Layer 8 of a small transformer language model trained on English Wikipedia (12 layers, counted from 0, width 128).
A neuron's activation on a vector x is GELU(weights . x + bias), where the dot is the dot product.

Input weights of the MLP neurons that the questions are about. A number n stands for n times 0.00087.
n15 (bias -0.128): 67 104 110 115 -117 175 -91 124 184 127 -113 -212 74 -67 -32 143 -41 -20 116 99 4 34 44 -12 -204 -38 -202 180 -33 -206 70 155 126 -29 36 303 78 25 115 -128 -72 79 -282 -4 -33 -85 -21 80 164 191 -103 28 -33 112 -133 48 -407 -105 -60 110 232 -138 -279 -45 151 -28 -119 40 -80 270 -79 201 -113 -87 82 50 112 37 334 -21 196 -81 -156 -181 -335 -123 8 213 51 58 37 -151 -4 138 -4 8 -74 -281 12 4 109 -279 -16 -138 -80 -80 21 -8 -139 42 148 83 -257 -122 254 152 -70 -207 40 112 -53 16 -24 74 68 -153 36 48
n25 (bias -0.018): -95 90 90 88 -218 301 123 98 -4 -34 -18 -179 98 136 -43 222 -13 -294 -22 -168 110 -115 -164 57 158 -126 -43 260 -49 22 0 270 123 -48 -48 264 106 5 226 -51 235 -76 -88 -64 13 -31 106 -108 91 27 154 13 -79 93 -13 0 -342 -64 147 54 41 149 9 -133 230 176 111 -69 72 -91 -72 22 -85 -283 -152 67 316 -219 -114 76 136 -96 121 -182 293 -53 -315 -9 -17 -175 -66 -159 -35 -63 -334 25 105 203 269 67 207 30 -186 -149 -220 56 133 106 -64 17 18 -150 285 -144 -318 -116 -240 88 -30 -18 -166 -98 111 8 47 53 69 -130
n87 (bias -0.141): 245 -93 196 -148 59 38 -14 -78 -17 68 22 49 67 -102 128 10 -131 -126 199 -106 -18 -11 -176 7 -235 143 201 -225 -54 82 -7 -101 147 70 100 -171 -155 196 -7 -17 -203 14 91 165 -132 10 -127 73 112 -50 3 -205 11 -110 46 58 -176 -36 -45 62 120 -70 172 -21 130 -96 119 66 76 194 -186 -79 18 41 98 139 -130 82 -60 -175 -228 -132 66 59 -97 -88 73 -127 -197 302 70 -130 -83 37 -200 -107 64 28 4 -104 -104 161 -66 36 100 48 18 25 -41 -86 -130 -26 -23 -129 -111 185 192 64 73 -190 119 138 -72 67 -31 39 -62 100
n123 (bias -0.193): 163 -113 -78 0 92 176 171 -94 160 339 -140 -49 27 24 -222 0 223 168 -228 0 -53 65 347 66 265 212 -163 21 31 -85 -175 104 -84 -137 9 189 -252 -36 -71 -13 -173 0 31 160 76 -158 -40 -83 -160 -50 -120 -48 142 94 211 -271 70 -59 -61 -210 18 176 246 36 50 -82 30 130 118 -201 -122 -130 18 -60 -220 67 105 117 -40 -86 97 39 -100 74 141 -124 238 -262 -4 -172 -92 -319 -87 -255 -53 239 8 282 137 135 109 134 178 -186 148 52 9 249 17 -133 41 -49 42 136 311 -207 -191 -211 -22 32 65 -138 -69 -168 103 -259 -48 -122
n152 (bias -0.156): -137 -274 172 22 -226 68 4 261 -164 -58 282 -112 -96 67 -89 289 -230 163 61 -4 -39 130 -143 51 17 75 -213 251 79 300 -78 -31 -64 -180 -4 13 -47 -80 -61 109 -168 -188 -159 -130 109 231 56 -93 -13 -228 -263 13 22 235 -57 -163 216 0 34 -191 -67 107 8 191 -123 -172 -145 -156 -132 -59 0 38 -70 79 120 -48 -28 -109 17 149 -60 13 -198 -106 234 225 -150 -30 -4 -149 51 39 13 112 60 167 201 -228 168 233 44 147 -275 115 34 -143 121 212 -179 -49 -4 32 -33 64 -48 67 -99 -140 -267 263 63 -130 63 20 180 -26 161 271
n177 (bias -0.109): -182 54 44 162 31 39 -8 56 -182 88 -113 37 60 136 -148 -65 147 -166 127 71 55 322 263 220 -28 -72 -69 64 104 127 148 -12 4 -169 163 172 225 12 24 108 138 -116 -114 73 60 -224 -52 -97 -236 -153 -184 199 -20 112 76 -96 97 -90 136 -285 0 220 -62 -40 -154 -135 118 -66 -53 -105 60 -260 -16 -144 -121 389 -131 -8 -31 -12 -110 -172 -105 74 32 -56 -145 127 79 -32 157 150 -195 -175 98 -202 87 58 138 49 -125 -142 12 -146 116 143 -32 8 -84 -78 -138 91 -71 -98 48 -85 -132 -196 -136 -64 -83 -44 -31 23 -123 56 334 132
n233 (bias -0.113): 61 166 -4 30 109 223 -12 403 -150 -4 -39 -291 -69 66 -163 4 176 144 270 -51 -153 -27 137 -270 -4 -217 -165 12 4 -34 -129 35 38 -68 -117 160 102 -158 -132 -95 -48 69 -187 -29 117 -80 -145 46 -18 -69 -95 151 128 -52 190 -91 -29 -263 29 9 70 46 -4 -171 -165 33 197 154 -274 -50 -56 -54 -221 53 208 117 181 4 -229 -121 -174 4 -146 134 83 -324 -288 -13 53 -221 25 43 234 -61 -4 -125 8 -121 -102 12 252 103 -46 -157 129 -54 209 -9 -58 -196 153 152 16 122 277 -8 24 77 268 -9 -109 4 -103 -8 198 -107 -234 221
n260 (bias -0.154): -85 57 -4 211 20 135 228 71 174 0 -38 -291 17 -184 126 -48 359 -4 -92 -67 12 104 -263 160 -54 89 52 95 42 4 205 -68 -53 17 -207 -227 -256 21 -33 -20 -89 84 78 12 -118 -78 -29 16 0 55 -164 98 -116 -242 168 40 -41 0 20 -119 -34 164 40 17 102 169 120 174 -182 179 -156 28 148 -20 67 92 125 -315 -29 -93 -120 -8 146 155 47 282 74 116 319 -110 197 199 -24 107 -91 27 4 81 -178 28 80 93 284 -174 41 -105 -83 171 -120 -288 -124 15 -106 12 -122 -69 194 -158 -65 -227 163 63 -68 -79 8 -276 -191 -134
n296 (bias -0.067): 12 -81 127 55 252 -27 129 24 138 110 -180 255 -16 -54 46 168 87 -219 -20 -150 -227 -135 -12 -97 98 -16 38 -52 140 63 48 165 51 -98 173 171 24 113 170 -31 174 -124 200 50 -199 -19 115 -170 89 -244 49 202 -161 87 88 -137 -135 -61 -100 16 89 214 -226 -111 60 -475 167 -85 217 -100 -180 -216 -144 0 109 32 15 -80 180 108 12 4 -104 131 161 -79 -129 -31 56 -140 -58 -63 -19 -140 47 -190 -135 -50 110 7 128 -191 -216 -16 15 184 12 150 53 48 -214 -119 64 105 84 -111 101 135 -73 -12 -122 71 23 7 80 -28 -181 104
n392 (bias -0.099): -154 -196 -112 -74 -20 -103 100 -135 33 3 123 68 20 240 30 -221 24 -3 -81 -148 194 77 151 263 -70 -92 45 3 -20 -54 -47 -123 50 -127 16 -173 13 -31 -81 75 -107 146 197 10 -95 -43 67 -197 -38 10 126 13 17 24 -7 -94 23 -76 -43 134 93 -10 -69 270 65 -20 -13 256 -27 158 -44 -135 -17 113 51 -133 -130 105 53 68 43 -23 -144 -148 65 154 -80 -174 -86 48 66 157 -49 6 -57 -57 144 -118 70 175 -85 -290 95 -62 -13 -137 -60 -158 49 -57 -31 -123 -89 150 -20 75 -19 70 112 -48 25 -192 -39 -10 -59 95 276 -56
n407 (bias -0.042): -56 -268 -7 -24 116 -151 19 95 -38 -175 -136 -69 -32 -11 231 182 -118 -293 -71 -145 -12 -37 -46 43 -62 148 -8 82 64 189 79 -12 86 -47 31 175 -35 -157 28 206 269 80 16 -206 -262 -12 95 0 157 207 64 -42 168 -182 -95 57 85 -181 -19 -141 -202 85 4 -158 -96 53 -109 -127 -208 123 -338 188 100 -173 -7 -16 115 -206 -129 -139 43 31 -35 135 -116 59 140 -51 -97 24 155 -78 -23 98 74 134 -60 107 184 71 32 -30 -96 8 -31 -164 -110 -319 -246 217 121 -61 -149 8 36 111 131 26 -131 99 158 319 -72 30 53 -12 135 123
n410 (bias -0.141): 80 -92 -109 125 162 -213 23 118 -84 216 -20 131 -32 -107 -58 34 170 -78 59 0 184 8 80 -4 -105 -40 159 30 119 154 182 -116 16 -160 200 -123 -94 -189 -28 -99 64 -135 -20 -103 219 -47 -217 -96 -73 24 121 -124 -82 -158 -171 -129 42 290 169 28 -8 31 50 8 268 -179 151 -23 36 135 -115 -261 -100 180 71 211 44 107 90 -203 -102 -43 -4 -69 272 79 19 59 60 128 -147 12 -92 177 4 89 86 -180 -106 -130 -48 -347 -177 -132 -165 95 -98 -157 -38 125 177 -137 115 -97 -163 -27 -131 205 -46 -48 -68 -32 -65 -119 -38 36 342 -35
n417 (bias -0.041): 65 -145 32 -81 172 -84 -49 0 -237 -74 234 -102 -133 -19 79 -74 154 -110 56 -90 -89 182 -66 -17 110 95 -37 138 4 214 69 -4 -80 -212 -46 -108 -51 310 68 -41 -57 -52 157 -25 86 131 0 -275 61 138 -8 -4 89 -39 -13 -132 -125 39 96 306 171 236 -331 -86 -113 91 139 -175 -100 84 73 -87 -4 257 -85 22 76 116 363 -39 -72 164 -29 8 -113 -38 131 30 -202 -30 63 -72 142 -114 148 133 -142 -17 -25 266 13 -41 92 -122 -87 -124 -371 21 -164 -96 175 254 -315 -42 255 166 49 -162 -163 -56 -175 -47 120 -8 289 -13 -305 21
n423 (bias -0.140): 12 -11 101 41 7 -82 141 34 15 -131 -46 -63 42 256 -22 168 -49 37 -42 -15 109 86 -187 134 -101 -168 -218 -14 -84 -102 -156 127 -30 -161 144 69 -90 -243 64 -37 -31 19 -7 99 145 -119 -94 -4 85 -149 -62 -100 346 -34 160 -168 188 124 -15 -46 -124 45 15 -15 100 -106 -14 191 211 170 46 70 -199 -83 79 -23 99 76 -34 -95 157 108 0 11 154 75 -112 105 75 -54 119 -90 -59 43 153 68 86 -228 146 -75 -157 -292 15 0 -85 -99 -347 -151 87 335 -77 -28 107 19 198 -297 -11 118 -30 -130 -3 -170 -77 157 80 -38 -33 -88
n430 (bias -0.095): -53 73 93 11 -158 -74 -190 -34 4 108 -64 -124 -112 67 66 4 -4 181 172 157 67 -248 123 26 133 -132 11 7 -15 127 158 -254 85 0 55 -215 -52 23 145 76 23 106 48 155 34 -7 120 84 11 -26 -227 73 4 -184 34 -29 55 -126 106 164 8 254 -130 -30 38 145 57 -22 -30 4 219 -66 155 61 114 -166 -172 226 188 87 74 136 102 -62 -61 60 37 7 39 -57 -250 -33 241 157 -211 -236 -124 102 -97 25 19 -18 -164 -76 11 170 -93 -355 -25 167 8 -232 -74 -100 -60 279 -138 35 -4 -181 -17 -34 32 102 47 45 -29 -189
n431 (bias -0.058): -118 33 -90 41 188 -118 54 222 -29 58 49 131 -4 -91 -117 -47 -146 -227 173 -64 219 -89 -160 -133 149 -201 4 -39 -117 -30 218 0 163 -4 80 -91 41 -104 -150 -40 -253 -57 -19 -73 -136 -41 112 194 130 -30 134 81 0 4 -102 -90 -110 119 0 272 -23 -137 182 64 -91 40 -223 -22 -15 -7 -68 322 -15 18 54 -87 -25 98 -215 19 163 140 58 154 -145 -37 -107 19 216 -221 -59 -190 81 -75 212 -102 -68 51 19 124 -95 76 -37 -65 18 160 183 -135 58 130 -54 -209 43 -159 -193 -62 43 92 55 -30 -65 -128 206 11 214 56 128 -208
n455 (bias -0.090): 108 -60 -73 -96 297 -81 -49 -131 57 195 119 25 52 -34 218 146 3 24 -55 -295 -34 175 37 68 -14 73 26 -62 -121 -17 -31 63 44 112 -121 21 -116 74 -130 80 -67 239 116 -126 -184 -61 -27 171 21 222 96 -27 34 -141 80 139 -232 183 -37 39 151 -149 60 -86 14 -43 92 -3 31 0 -267 64 118 -279 -29 14 -87 -55 -14 -66 -24 125 -13 -10 -28 226 -75 -3 -36 247 44 -75 64 193 92 -39 -49 -120 -102 -123 -153 43 124 24 -37 -203 -45 -209 -46 -122 -11 6 -114 -129 -45 160 39 -23 81 -97 47 -27 126 120 3 155 91 -10

Each question shows a token from some text and the vector x that enters the MLP there. A number n stands for n times 0.01.

",": 122 13 -76 46 -64 21 -139 -103 -84 -140 147 16 53 102 49 -27 -235 13 -115 -66 -49 65 57 -126 60 -140 285 -110 27 56 76 -63 -37 17 -103 -57 205 20 52 -193 37 29 -5 -9 63 -56 -50 20 59 51 10 123 -71 -91 104 -95 39 -93 -75 -7 38 -78 286 -15 76 -95 -14 -18 -141 -74 224 -88 108 16 -41 40 120 -99 52 134 3 -145 -26 -128 87 43 42 80 -5 28 -38 -99 -83 -245 15 -52 -24 67 -154 -5 118 150 60 63 -141 -160 -93 30 56 116 -104 -18 181 -127 121 -58 -36 176 80 19 280 110 2 -135 -158 -45 63 -98
The neuron with the highest activation: n25

"als": 180 115 -107 -19 -139 12 -141 -130 -56 -49 35 -13 138 260 -258 -91 -183 78 105 50 -17 -31 -22 -167 130 24 136 -215 -75 -61 51 51 1 -80 86 -46 121 -95 68 -90 7 -79 22 234 73 -30 -296 -160 53 -112 43 -11 -29 -27 59 -100 162 258 18 -28 -29 -153 128 98 -42 64 -129 -132 -93 7 192 38 25 41 -23 -38 12 -57 -8 -116 253 17 -117 -19 69 185 167 -56 32 22 -3 140 -105 -113 30 -21 105 -59 -136 210 108 3 103 -45 -147 -91 -52 74 90 73 -57 -3 79 -115 -72 -85 -6 78 41 146 172 -103 -94 -141 94 -18 -49 -152
The neuron with the highest activation: n423

"ire": 159 21 -55 46 -145 -125 -48 -47 -16 -50 -24 154 52 266 -195 -168 -29 141 8 19 -92 -23 -161 -169 33 -84 126 40 149 -144 105 -72 -20 117 -124 -21 143 19 5 -78 68 5 -82 310 136 -107 -203 -243 33 250 12 225 21 73 2 10 -55 44 29 -162 -172 -216 38 16 130 39 -134 -9 6 161 -47 -60 123 84 35 22 166 -43 95 -62 46 -29 80 -154 -46 -217 76 38 -198 -100 -91 106 -5 -101 -71 53 -93 -7 -147 -34 -35 99 134 104 -12 -214 -109 135 26 50 7 -15 67 -150 4 91 149 64 9 22 89 4 30 -91 -25 8 -57 158
The neuron with the highest activation: n15

" D": 48 -11 0 -45 -45 -79 -210 -77 -44 -1 -124 -44 -121 286 56 -122 -49 -60 -120 -105 56 -58 -112 -261 -64 24 133 -153 124 -80 164 -5 -76 14 -144 -27 137 133 76 -34 -15 -44 69 84 18 -129 -17 -2 52 113 -31 5 -201 52 -60 49 -4 35 -125 108 -61 -211 50 9 44 358 -191 -133 -110 -36 101 123 35 -54 82 21 -187 110 141 88 -9 -33 40 39 81 74 -7 75 80 -8 -91 50 -49 -104 -110 101 64 -22 -103 -80 138 166 61 15 -51 -246 -113 47 234 84 -10 26 102 -126 164 -37 45 170 72 -168 183 133 43 -51 -24 8 46 -62
The three highest activations, in order: n430, n431, n87

"ot": 8 49 -58 112 -100 -69 -23 -50 -106 -37 117 80 25 259 140 -51 -207 167 -90 -100 8 131 60 -100 54 -27 51 98 63 -9 -59 -91 24 -58 -71 48 186 148 1 -31 -24 17 -173 19 170 -78 -44 -27 13 62 -172 203 -132 128 93 134 -34 293 -103 -110 -50 -292 109 -101 5 28 -90 -154 -29 22 40 11 -75 -40 -54 8 96 -117 -49 -72 96 -82 148 114 132 19 -50 48 -83 -119 38 8 -117 -296 -44 40 -57 112 -186 23 78 83 248 82 -185 -71 -114 82 170 -51 -46 115 -31 -127 55 -119 -81 61 31 95 5 -18 -57 -164 59 -35 115 110
Which two neurons fire most, strongest first? n177, n25

"b": -88 27 48 52 -122 -66 -62 -64 -41 44 95 236 123 263 50 -78 28 242 -44 -6 15 141 100 81 -56 28 88 66 17 -73 -3 -71 -119 -62 -65 15 89 11 -13 -74 112 -70 -129 73 76 -65 -73 -155 126 4 -92 78 -36 124 287 3 66 14 -91 7 -86 -261 48 25 -256 76 -118 -107 -103 8 65 -18 7 47 -133 -60 -15 -181 -29 19 33 14 88 56 -78 193 -122 -31 30 -161 107 56 -46 -169 -21 -73 -12 86 -150 -2 151 -21 262 -25 -151 -111 54 176 164 -15 -31 164 38 -232 154 -200 41 4 84 19 33 -119 -3 -217 80 -176 67 -8
Which neuron fires most, and how strongly? n177, at about 1.9

"ow": 48 46 30 -92 -196 -8 -67 -72 -13 -29 34 68 103 178 -83 -10 62 206 1 205 24 104 -6 -81 -70 60 137 137 -33 -107 90 1 131 43 -49 42 77 -169 -8 48 1 -92 -67 221 64 -167 -154 -84 -119 246 -21 312 -32 -56 57 -109 160 -76 -100 31 -243 -169 81 -17 -101 256 -85 -112 -74 70 113 159 5 -18 -47 -51 29 -197 68 182 -34 87 149 7 35 116 2 37 -65 -75 87 70 -54 -185 76 -49 -126 -134 -171 68 -36 -85 156 110 -9 -149 9 -88 49 105 -163 -26 -12 -163 -99 -168 116 48 54 75 52 -125 -45 -127 168 -57 -27 -124
Which neuron fires most, and how strongly? n423, at about 1.2

"g": 76 90 -17 174 11 -131 51 -48 39 27 29 1 56 197 59 -104 74 105 293 90 19 49 46 -74 30 151 213 -84 220 -237 -80 -174 -12 25 14 -86 132 -42 145 31 157 -29 15 91 -19 -43 48 -264 -4 76 13 234 -182 22 -5 -151 -66 43 -105 -18 -139 -139 -19 -129 93 3 -126 14 -62 -10 90 -184 75 118 -29 123 -8 -193 -51 7 1 15 70 -135 -3 96 77 114 -132 -46 51 -74 -61 -278 7 9 -47 -29 -25 -99 216 131 -93 2 30 -170 -122 -158 148 46 -32 250 68 -113 2 -153 -63 111 -34 -88 -24 66 -90 -138 -2 37 73 6
The three highest activations, in order: n177, n410, n296

"reat": 256 60 5 -59 1 77 -129 -7 -29 -192 -59 236 83 171 -61 17 -5 20 -124 82 -33 124 -90 -191 -82 -21 106 -172 207 -96 79 -20 89 90 -51 -92 46 9 -45 120 25 -147 10 90 149 75 -75 -70 -26 200 -4 252 -68 -36 21 -28 40 37 -12 37 -21 -191 -28 26 17 -6 -171 -93 -107 -11 54 48 34 40 109 32 118 75 -42 -39 28 -121 -8 7 -99 19 308 -94 -7 -57 2 52 30 -246 -204 119 -217 183 -132 -85 2 106 9 207 -137 -106 -107 -86 -90 -19 63 -47 7 4 -5 -90 -36 67 65 -38 74 -156 225 -194 182 120 -169 51
The neuron with the highest activation: n417

"e": 185 75 -19 40 -229 -48 -310 -110 -28 -62 -68 179 104 272 -136 22 -158 152 179 154 -2 -107 91 -288 -3 -22 106 -225 98 -55 25 95 115 15 -104 -53 155 -75 133 -72 -11 12 -49 92 -117 -89 -124 -18 120 -149 -34 67 -43 -11 55 63 199 -42 79 -75 46 -81 103 40 -145 24 -62 -173 -127 -118 217 -24 -21 161 -47 55 -22 112 -5 -51 275 -49 -163 -17 92 100 163 -19 -31 61 -77 126 -29 -154 -2 -56 85 -21 -158 123 -34 7 138 -101 -16 -148 33 27 -10 97 50 -6 44 -61 -21 7 43 -99 65 72 80 61 -29 -149 17 -73 -140 -50
The neuron with the highest activation: n430

"n": 167 31 117 -47 -56 -31 -139 -187 -25 31 -158 49 -30 274 -139 -15 38 -13 220 112 -85 51 12 -170 66 -43 141 -35 259 -51 -101 -13 90 -66 1 78 -8 187 28 4 173 -77 73 51 -33 -254 -36 36 -66 -1 -58 3 -7 -27 173 -104 148 -20 -73 9 -100 -44 15 96 212 -141 -115 -128 -231 -51 60 -76 84 -6 24 152 91 -56 19 -172 -13 -164 52 -38 106 -10 79 227 -131 -54 -72 77 -31 -222 101 6 -153 -30 -27 -106 57 133 -48 86 19 -217 -212 118 63 62 68 52 89 -121 131 -125 -105 -39 -96 123 107 106 57 -137 -1 2 -6 36
Which two neurons fire most, strongest first? n177, n123

"ap": 66 -15 -31 131 24 -41 58 -13 41 -8 29 121 -82 95 -27 -173 25 69 -107 146 -220 35 -23 -129 -102 -89 160 0 234 -72 135 -122 54 -16 -225 -58 271 -22 -46 0 -93 -63 -126 -34 -36 -32 102 -61 11 129 -36 74 -181 175 4 -40 116 120 -9 42 18 -92 71 30 93 -41 -127 -51 147 -49 88 161 83 74 -56 -148 -122 -216 23 -75 16 -145 -54 99 5 8 32 110 -76 -203 -73 35 -166 -144 39 -4 -212 117 -39 -208 118 -44 -36 119 -8 -86 92 151 281 167 -83 -49 143 -83 199 -53 32 179 15 -56 -10 -54 61 -289 57 -71 13 63
Which neuron fires most, and how strongly? n296, at about 1.4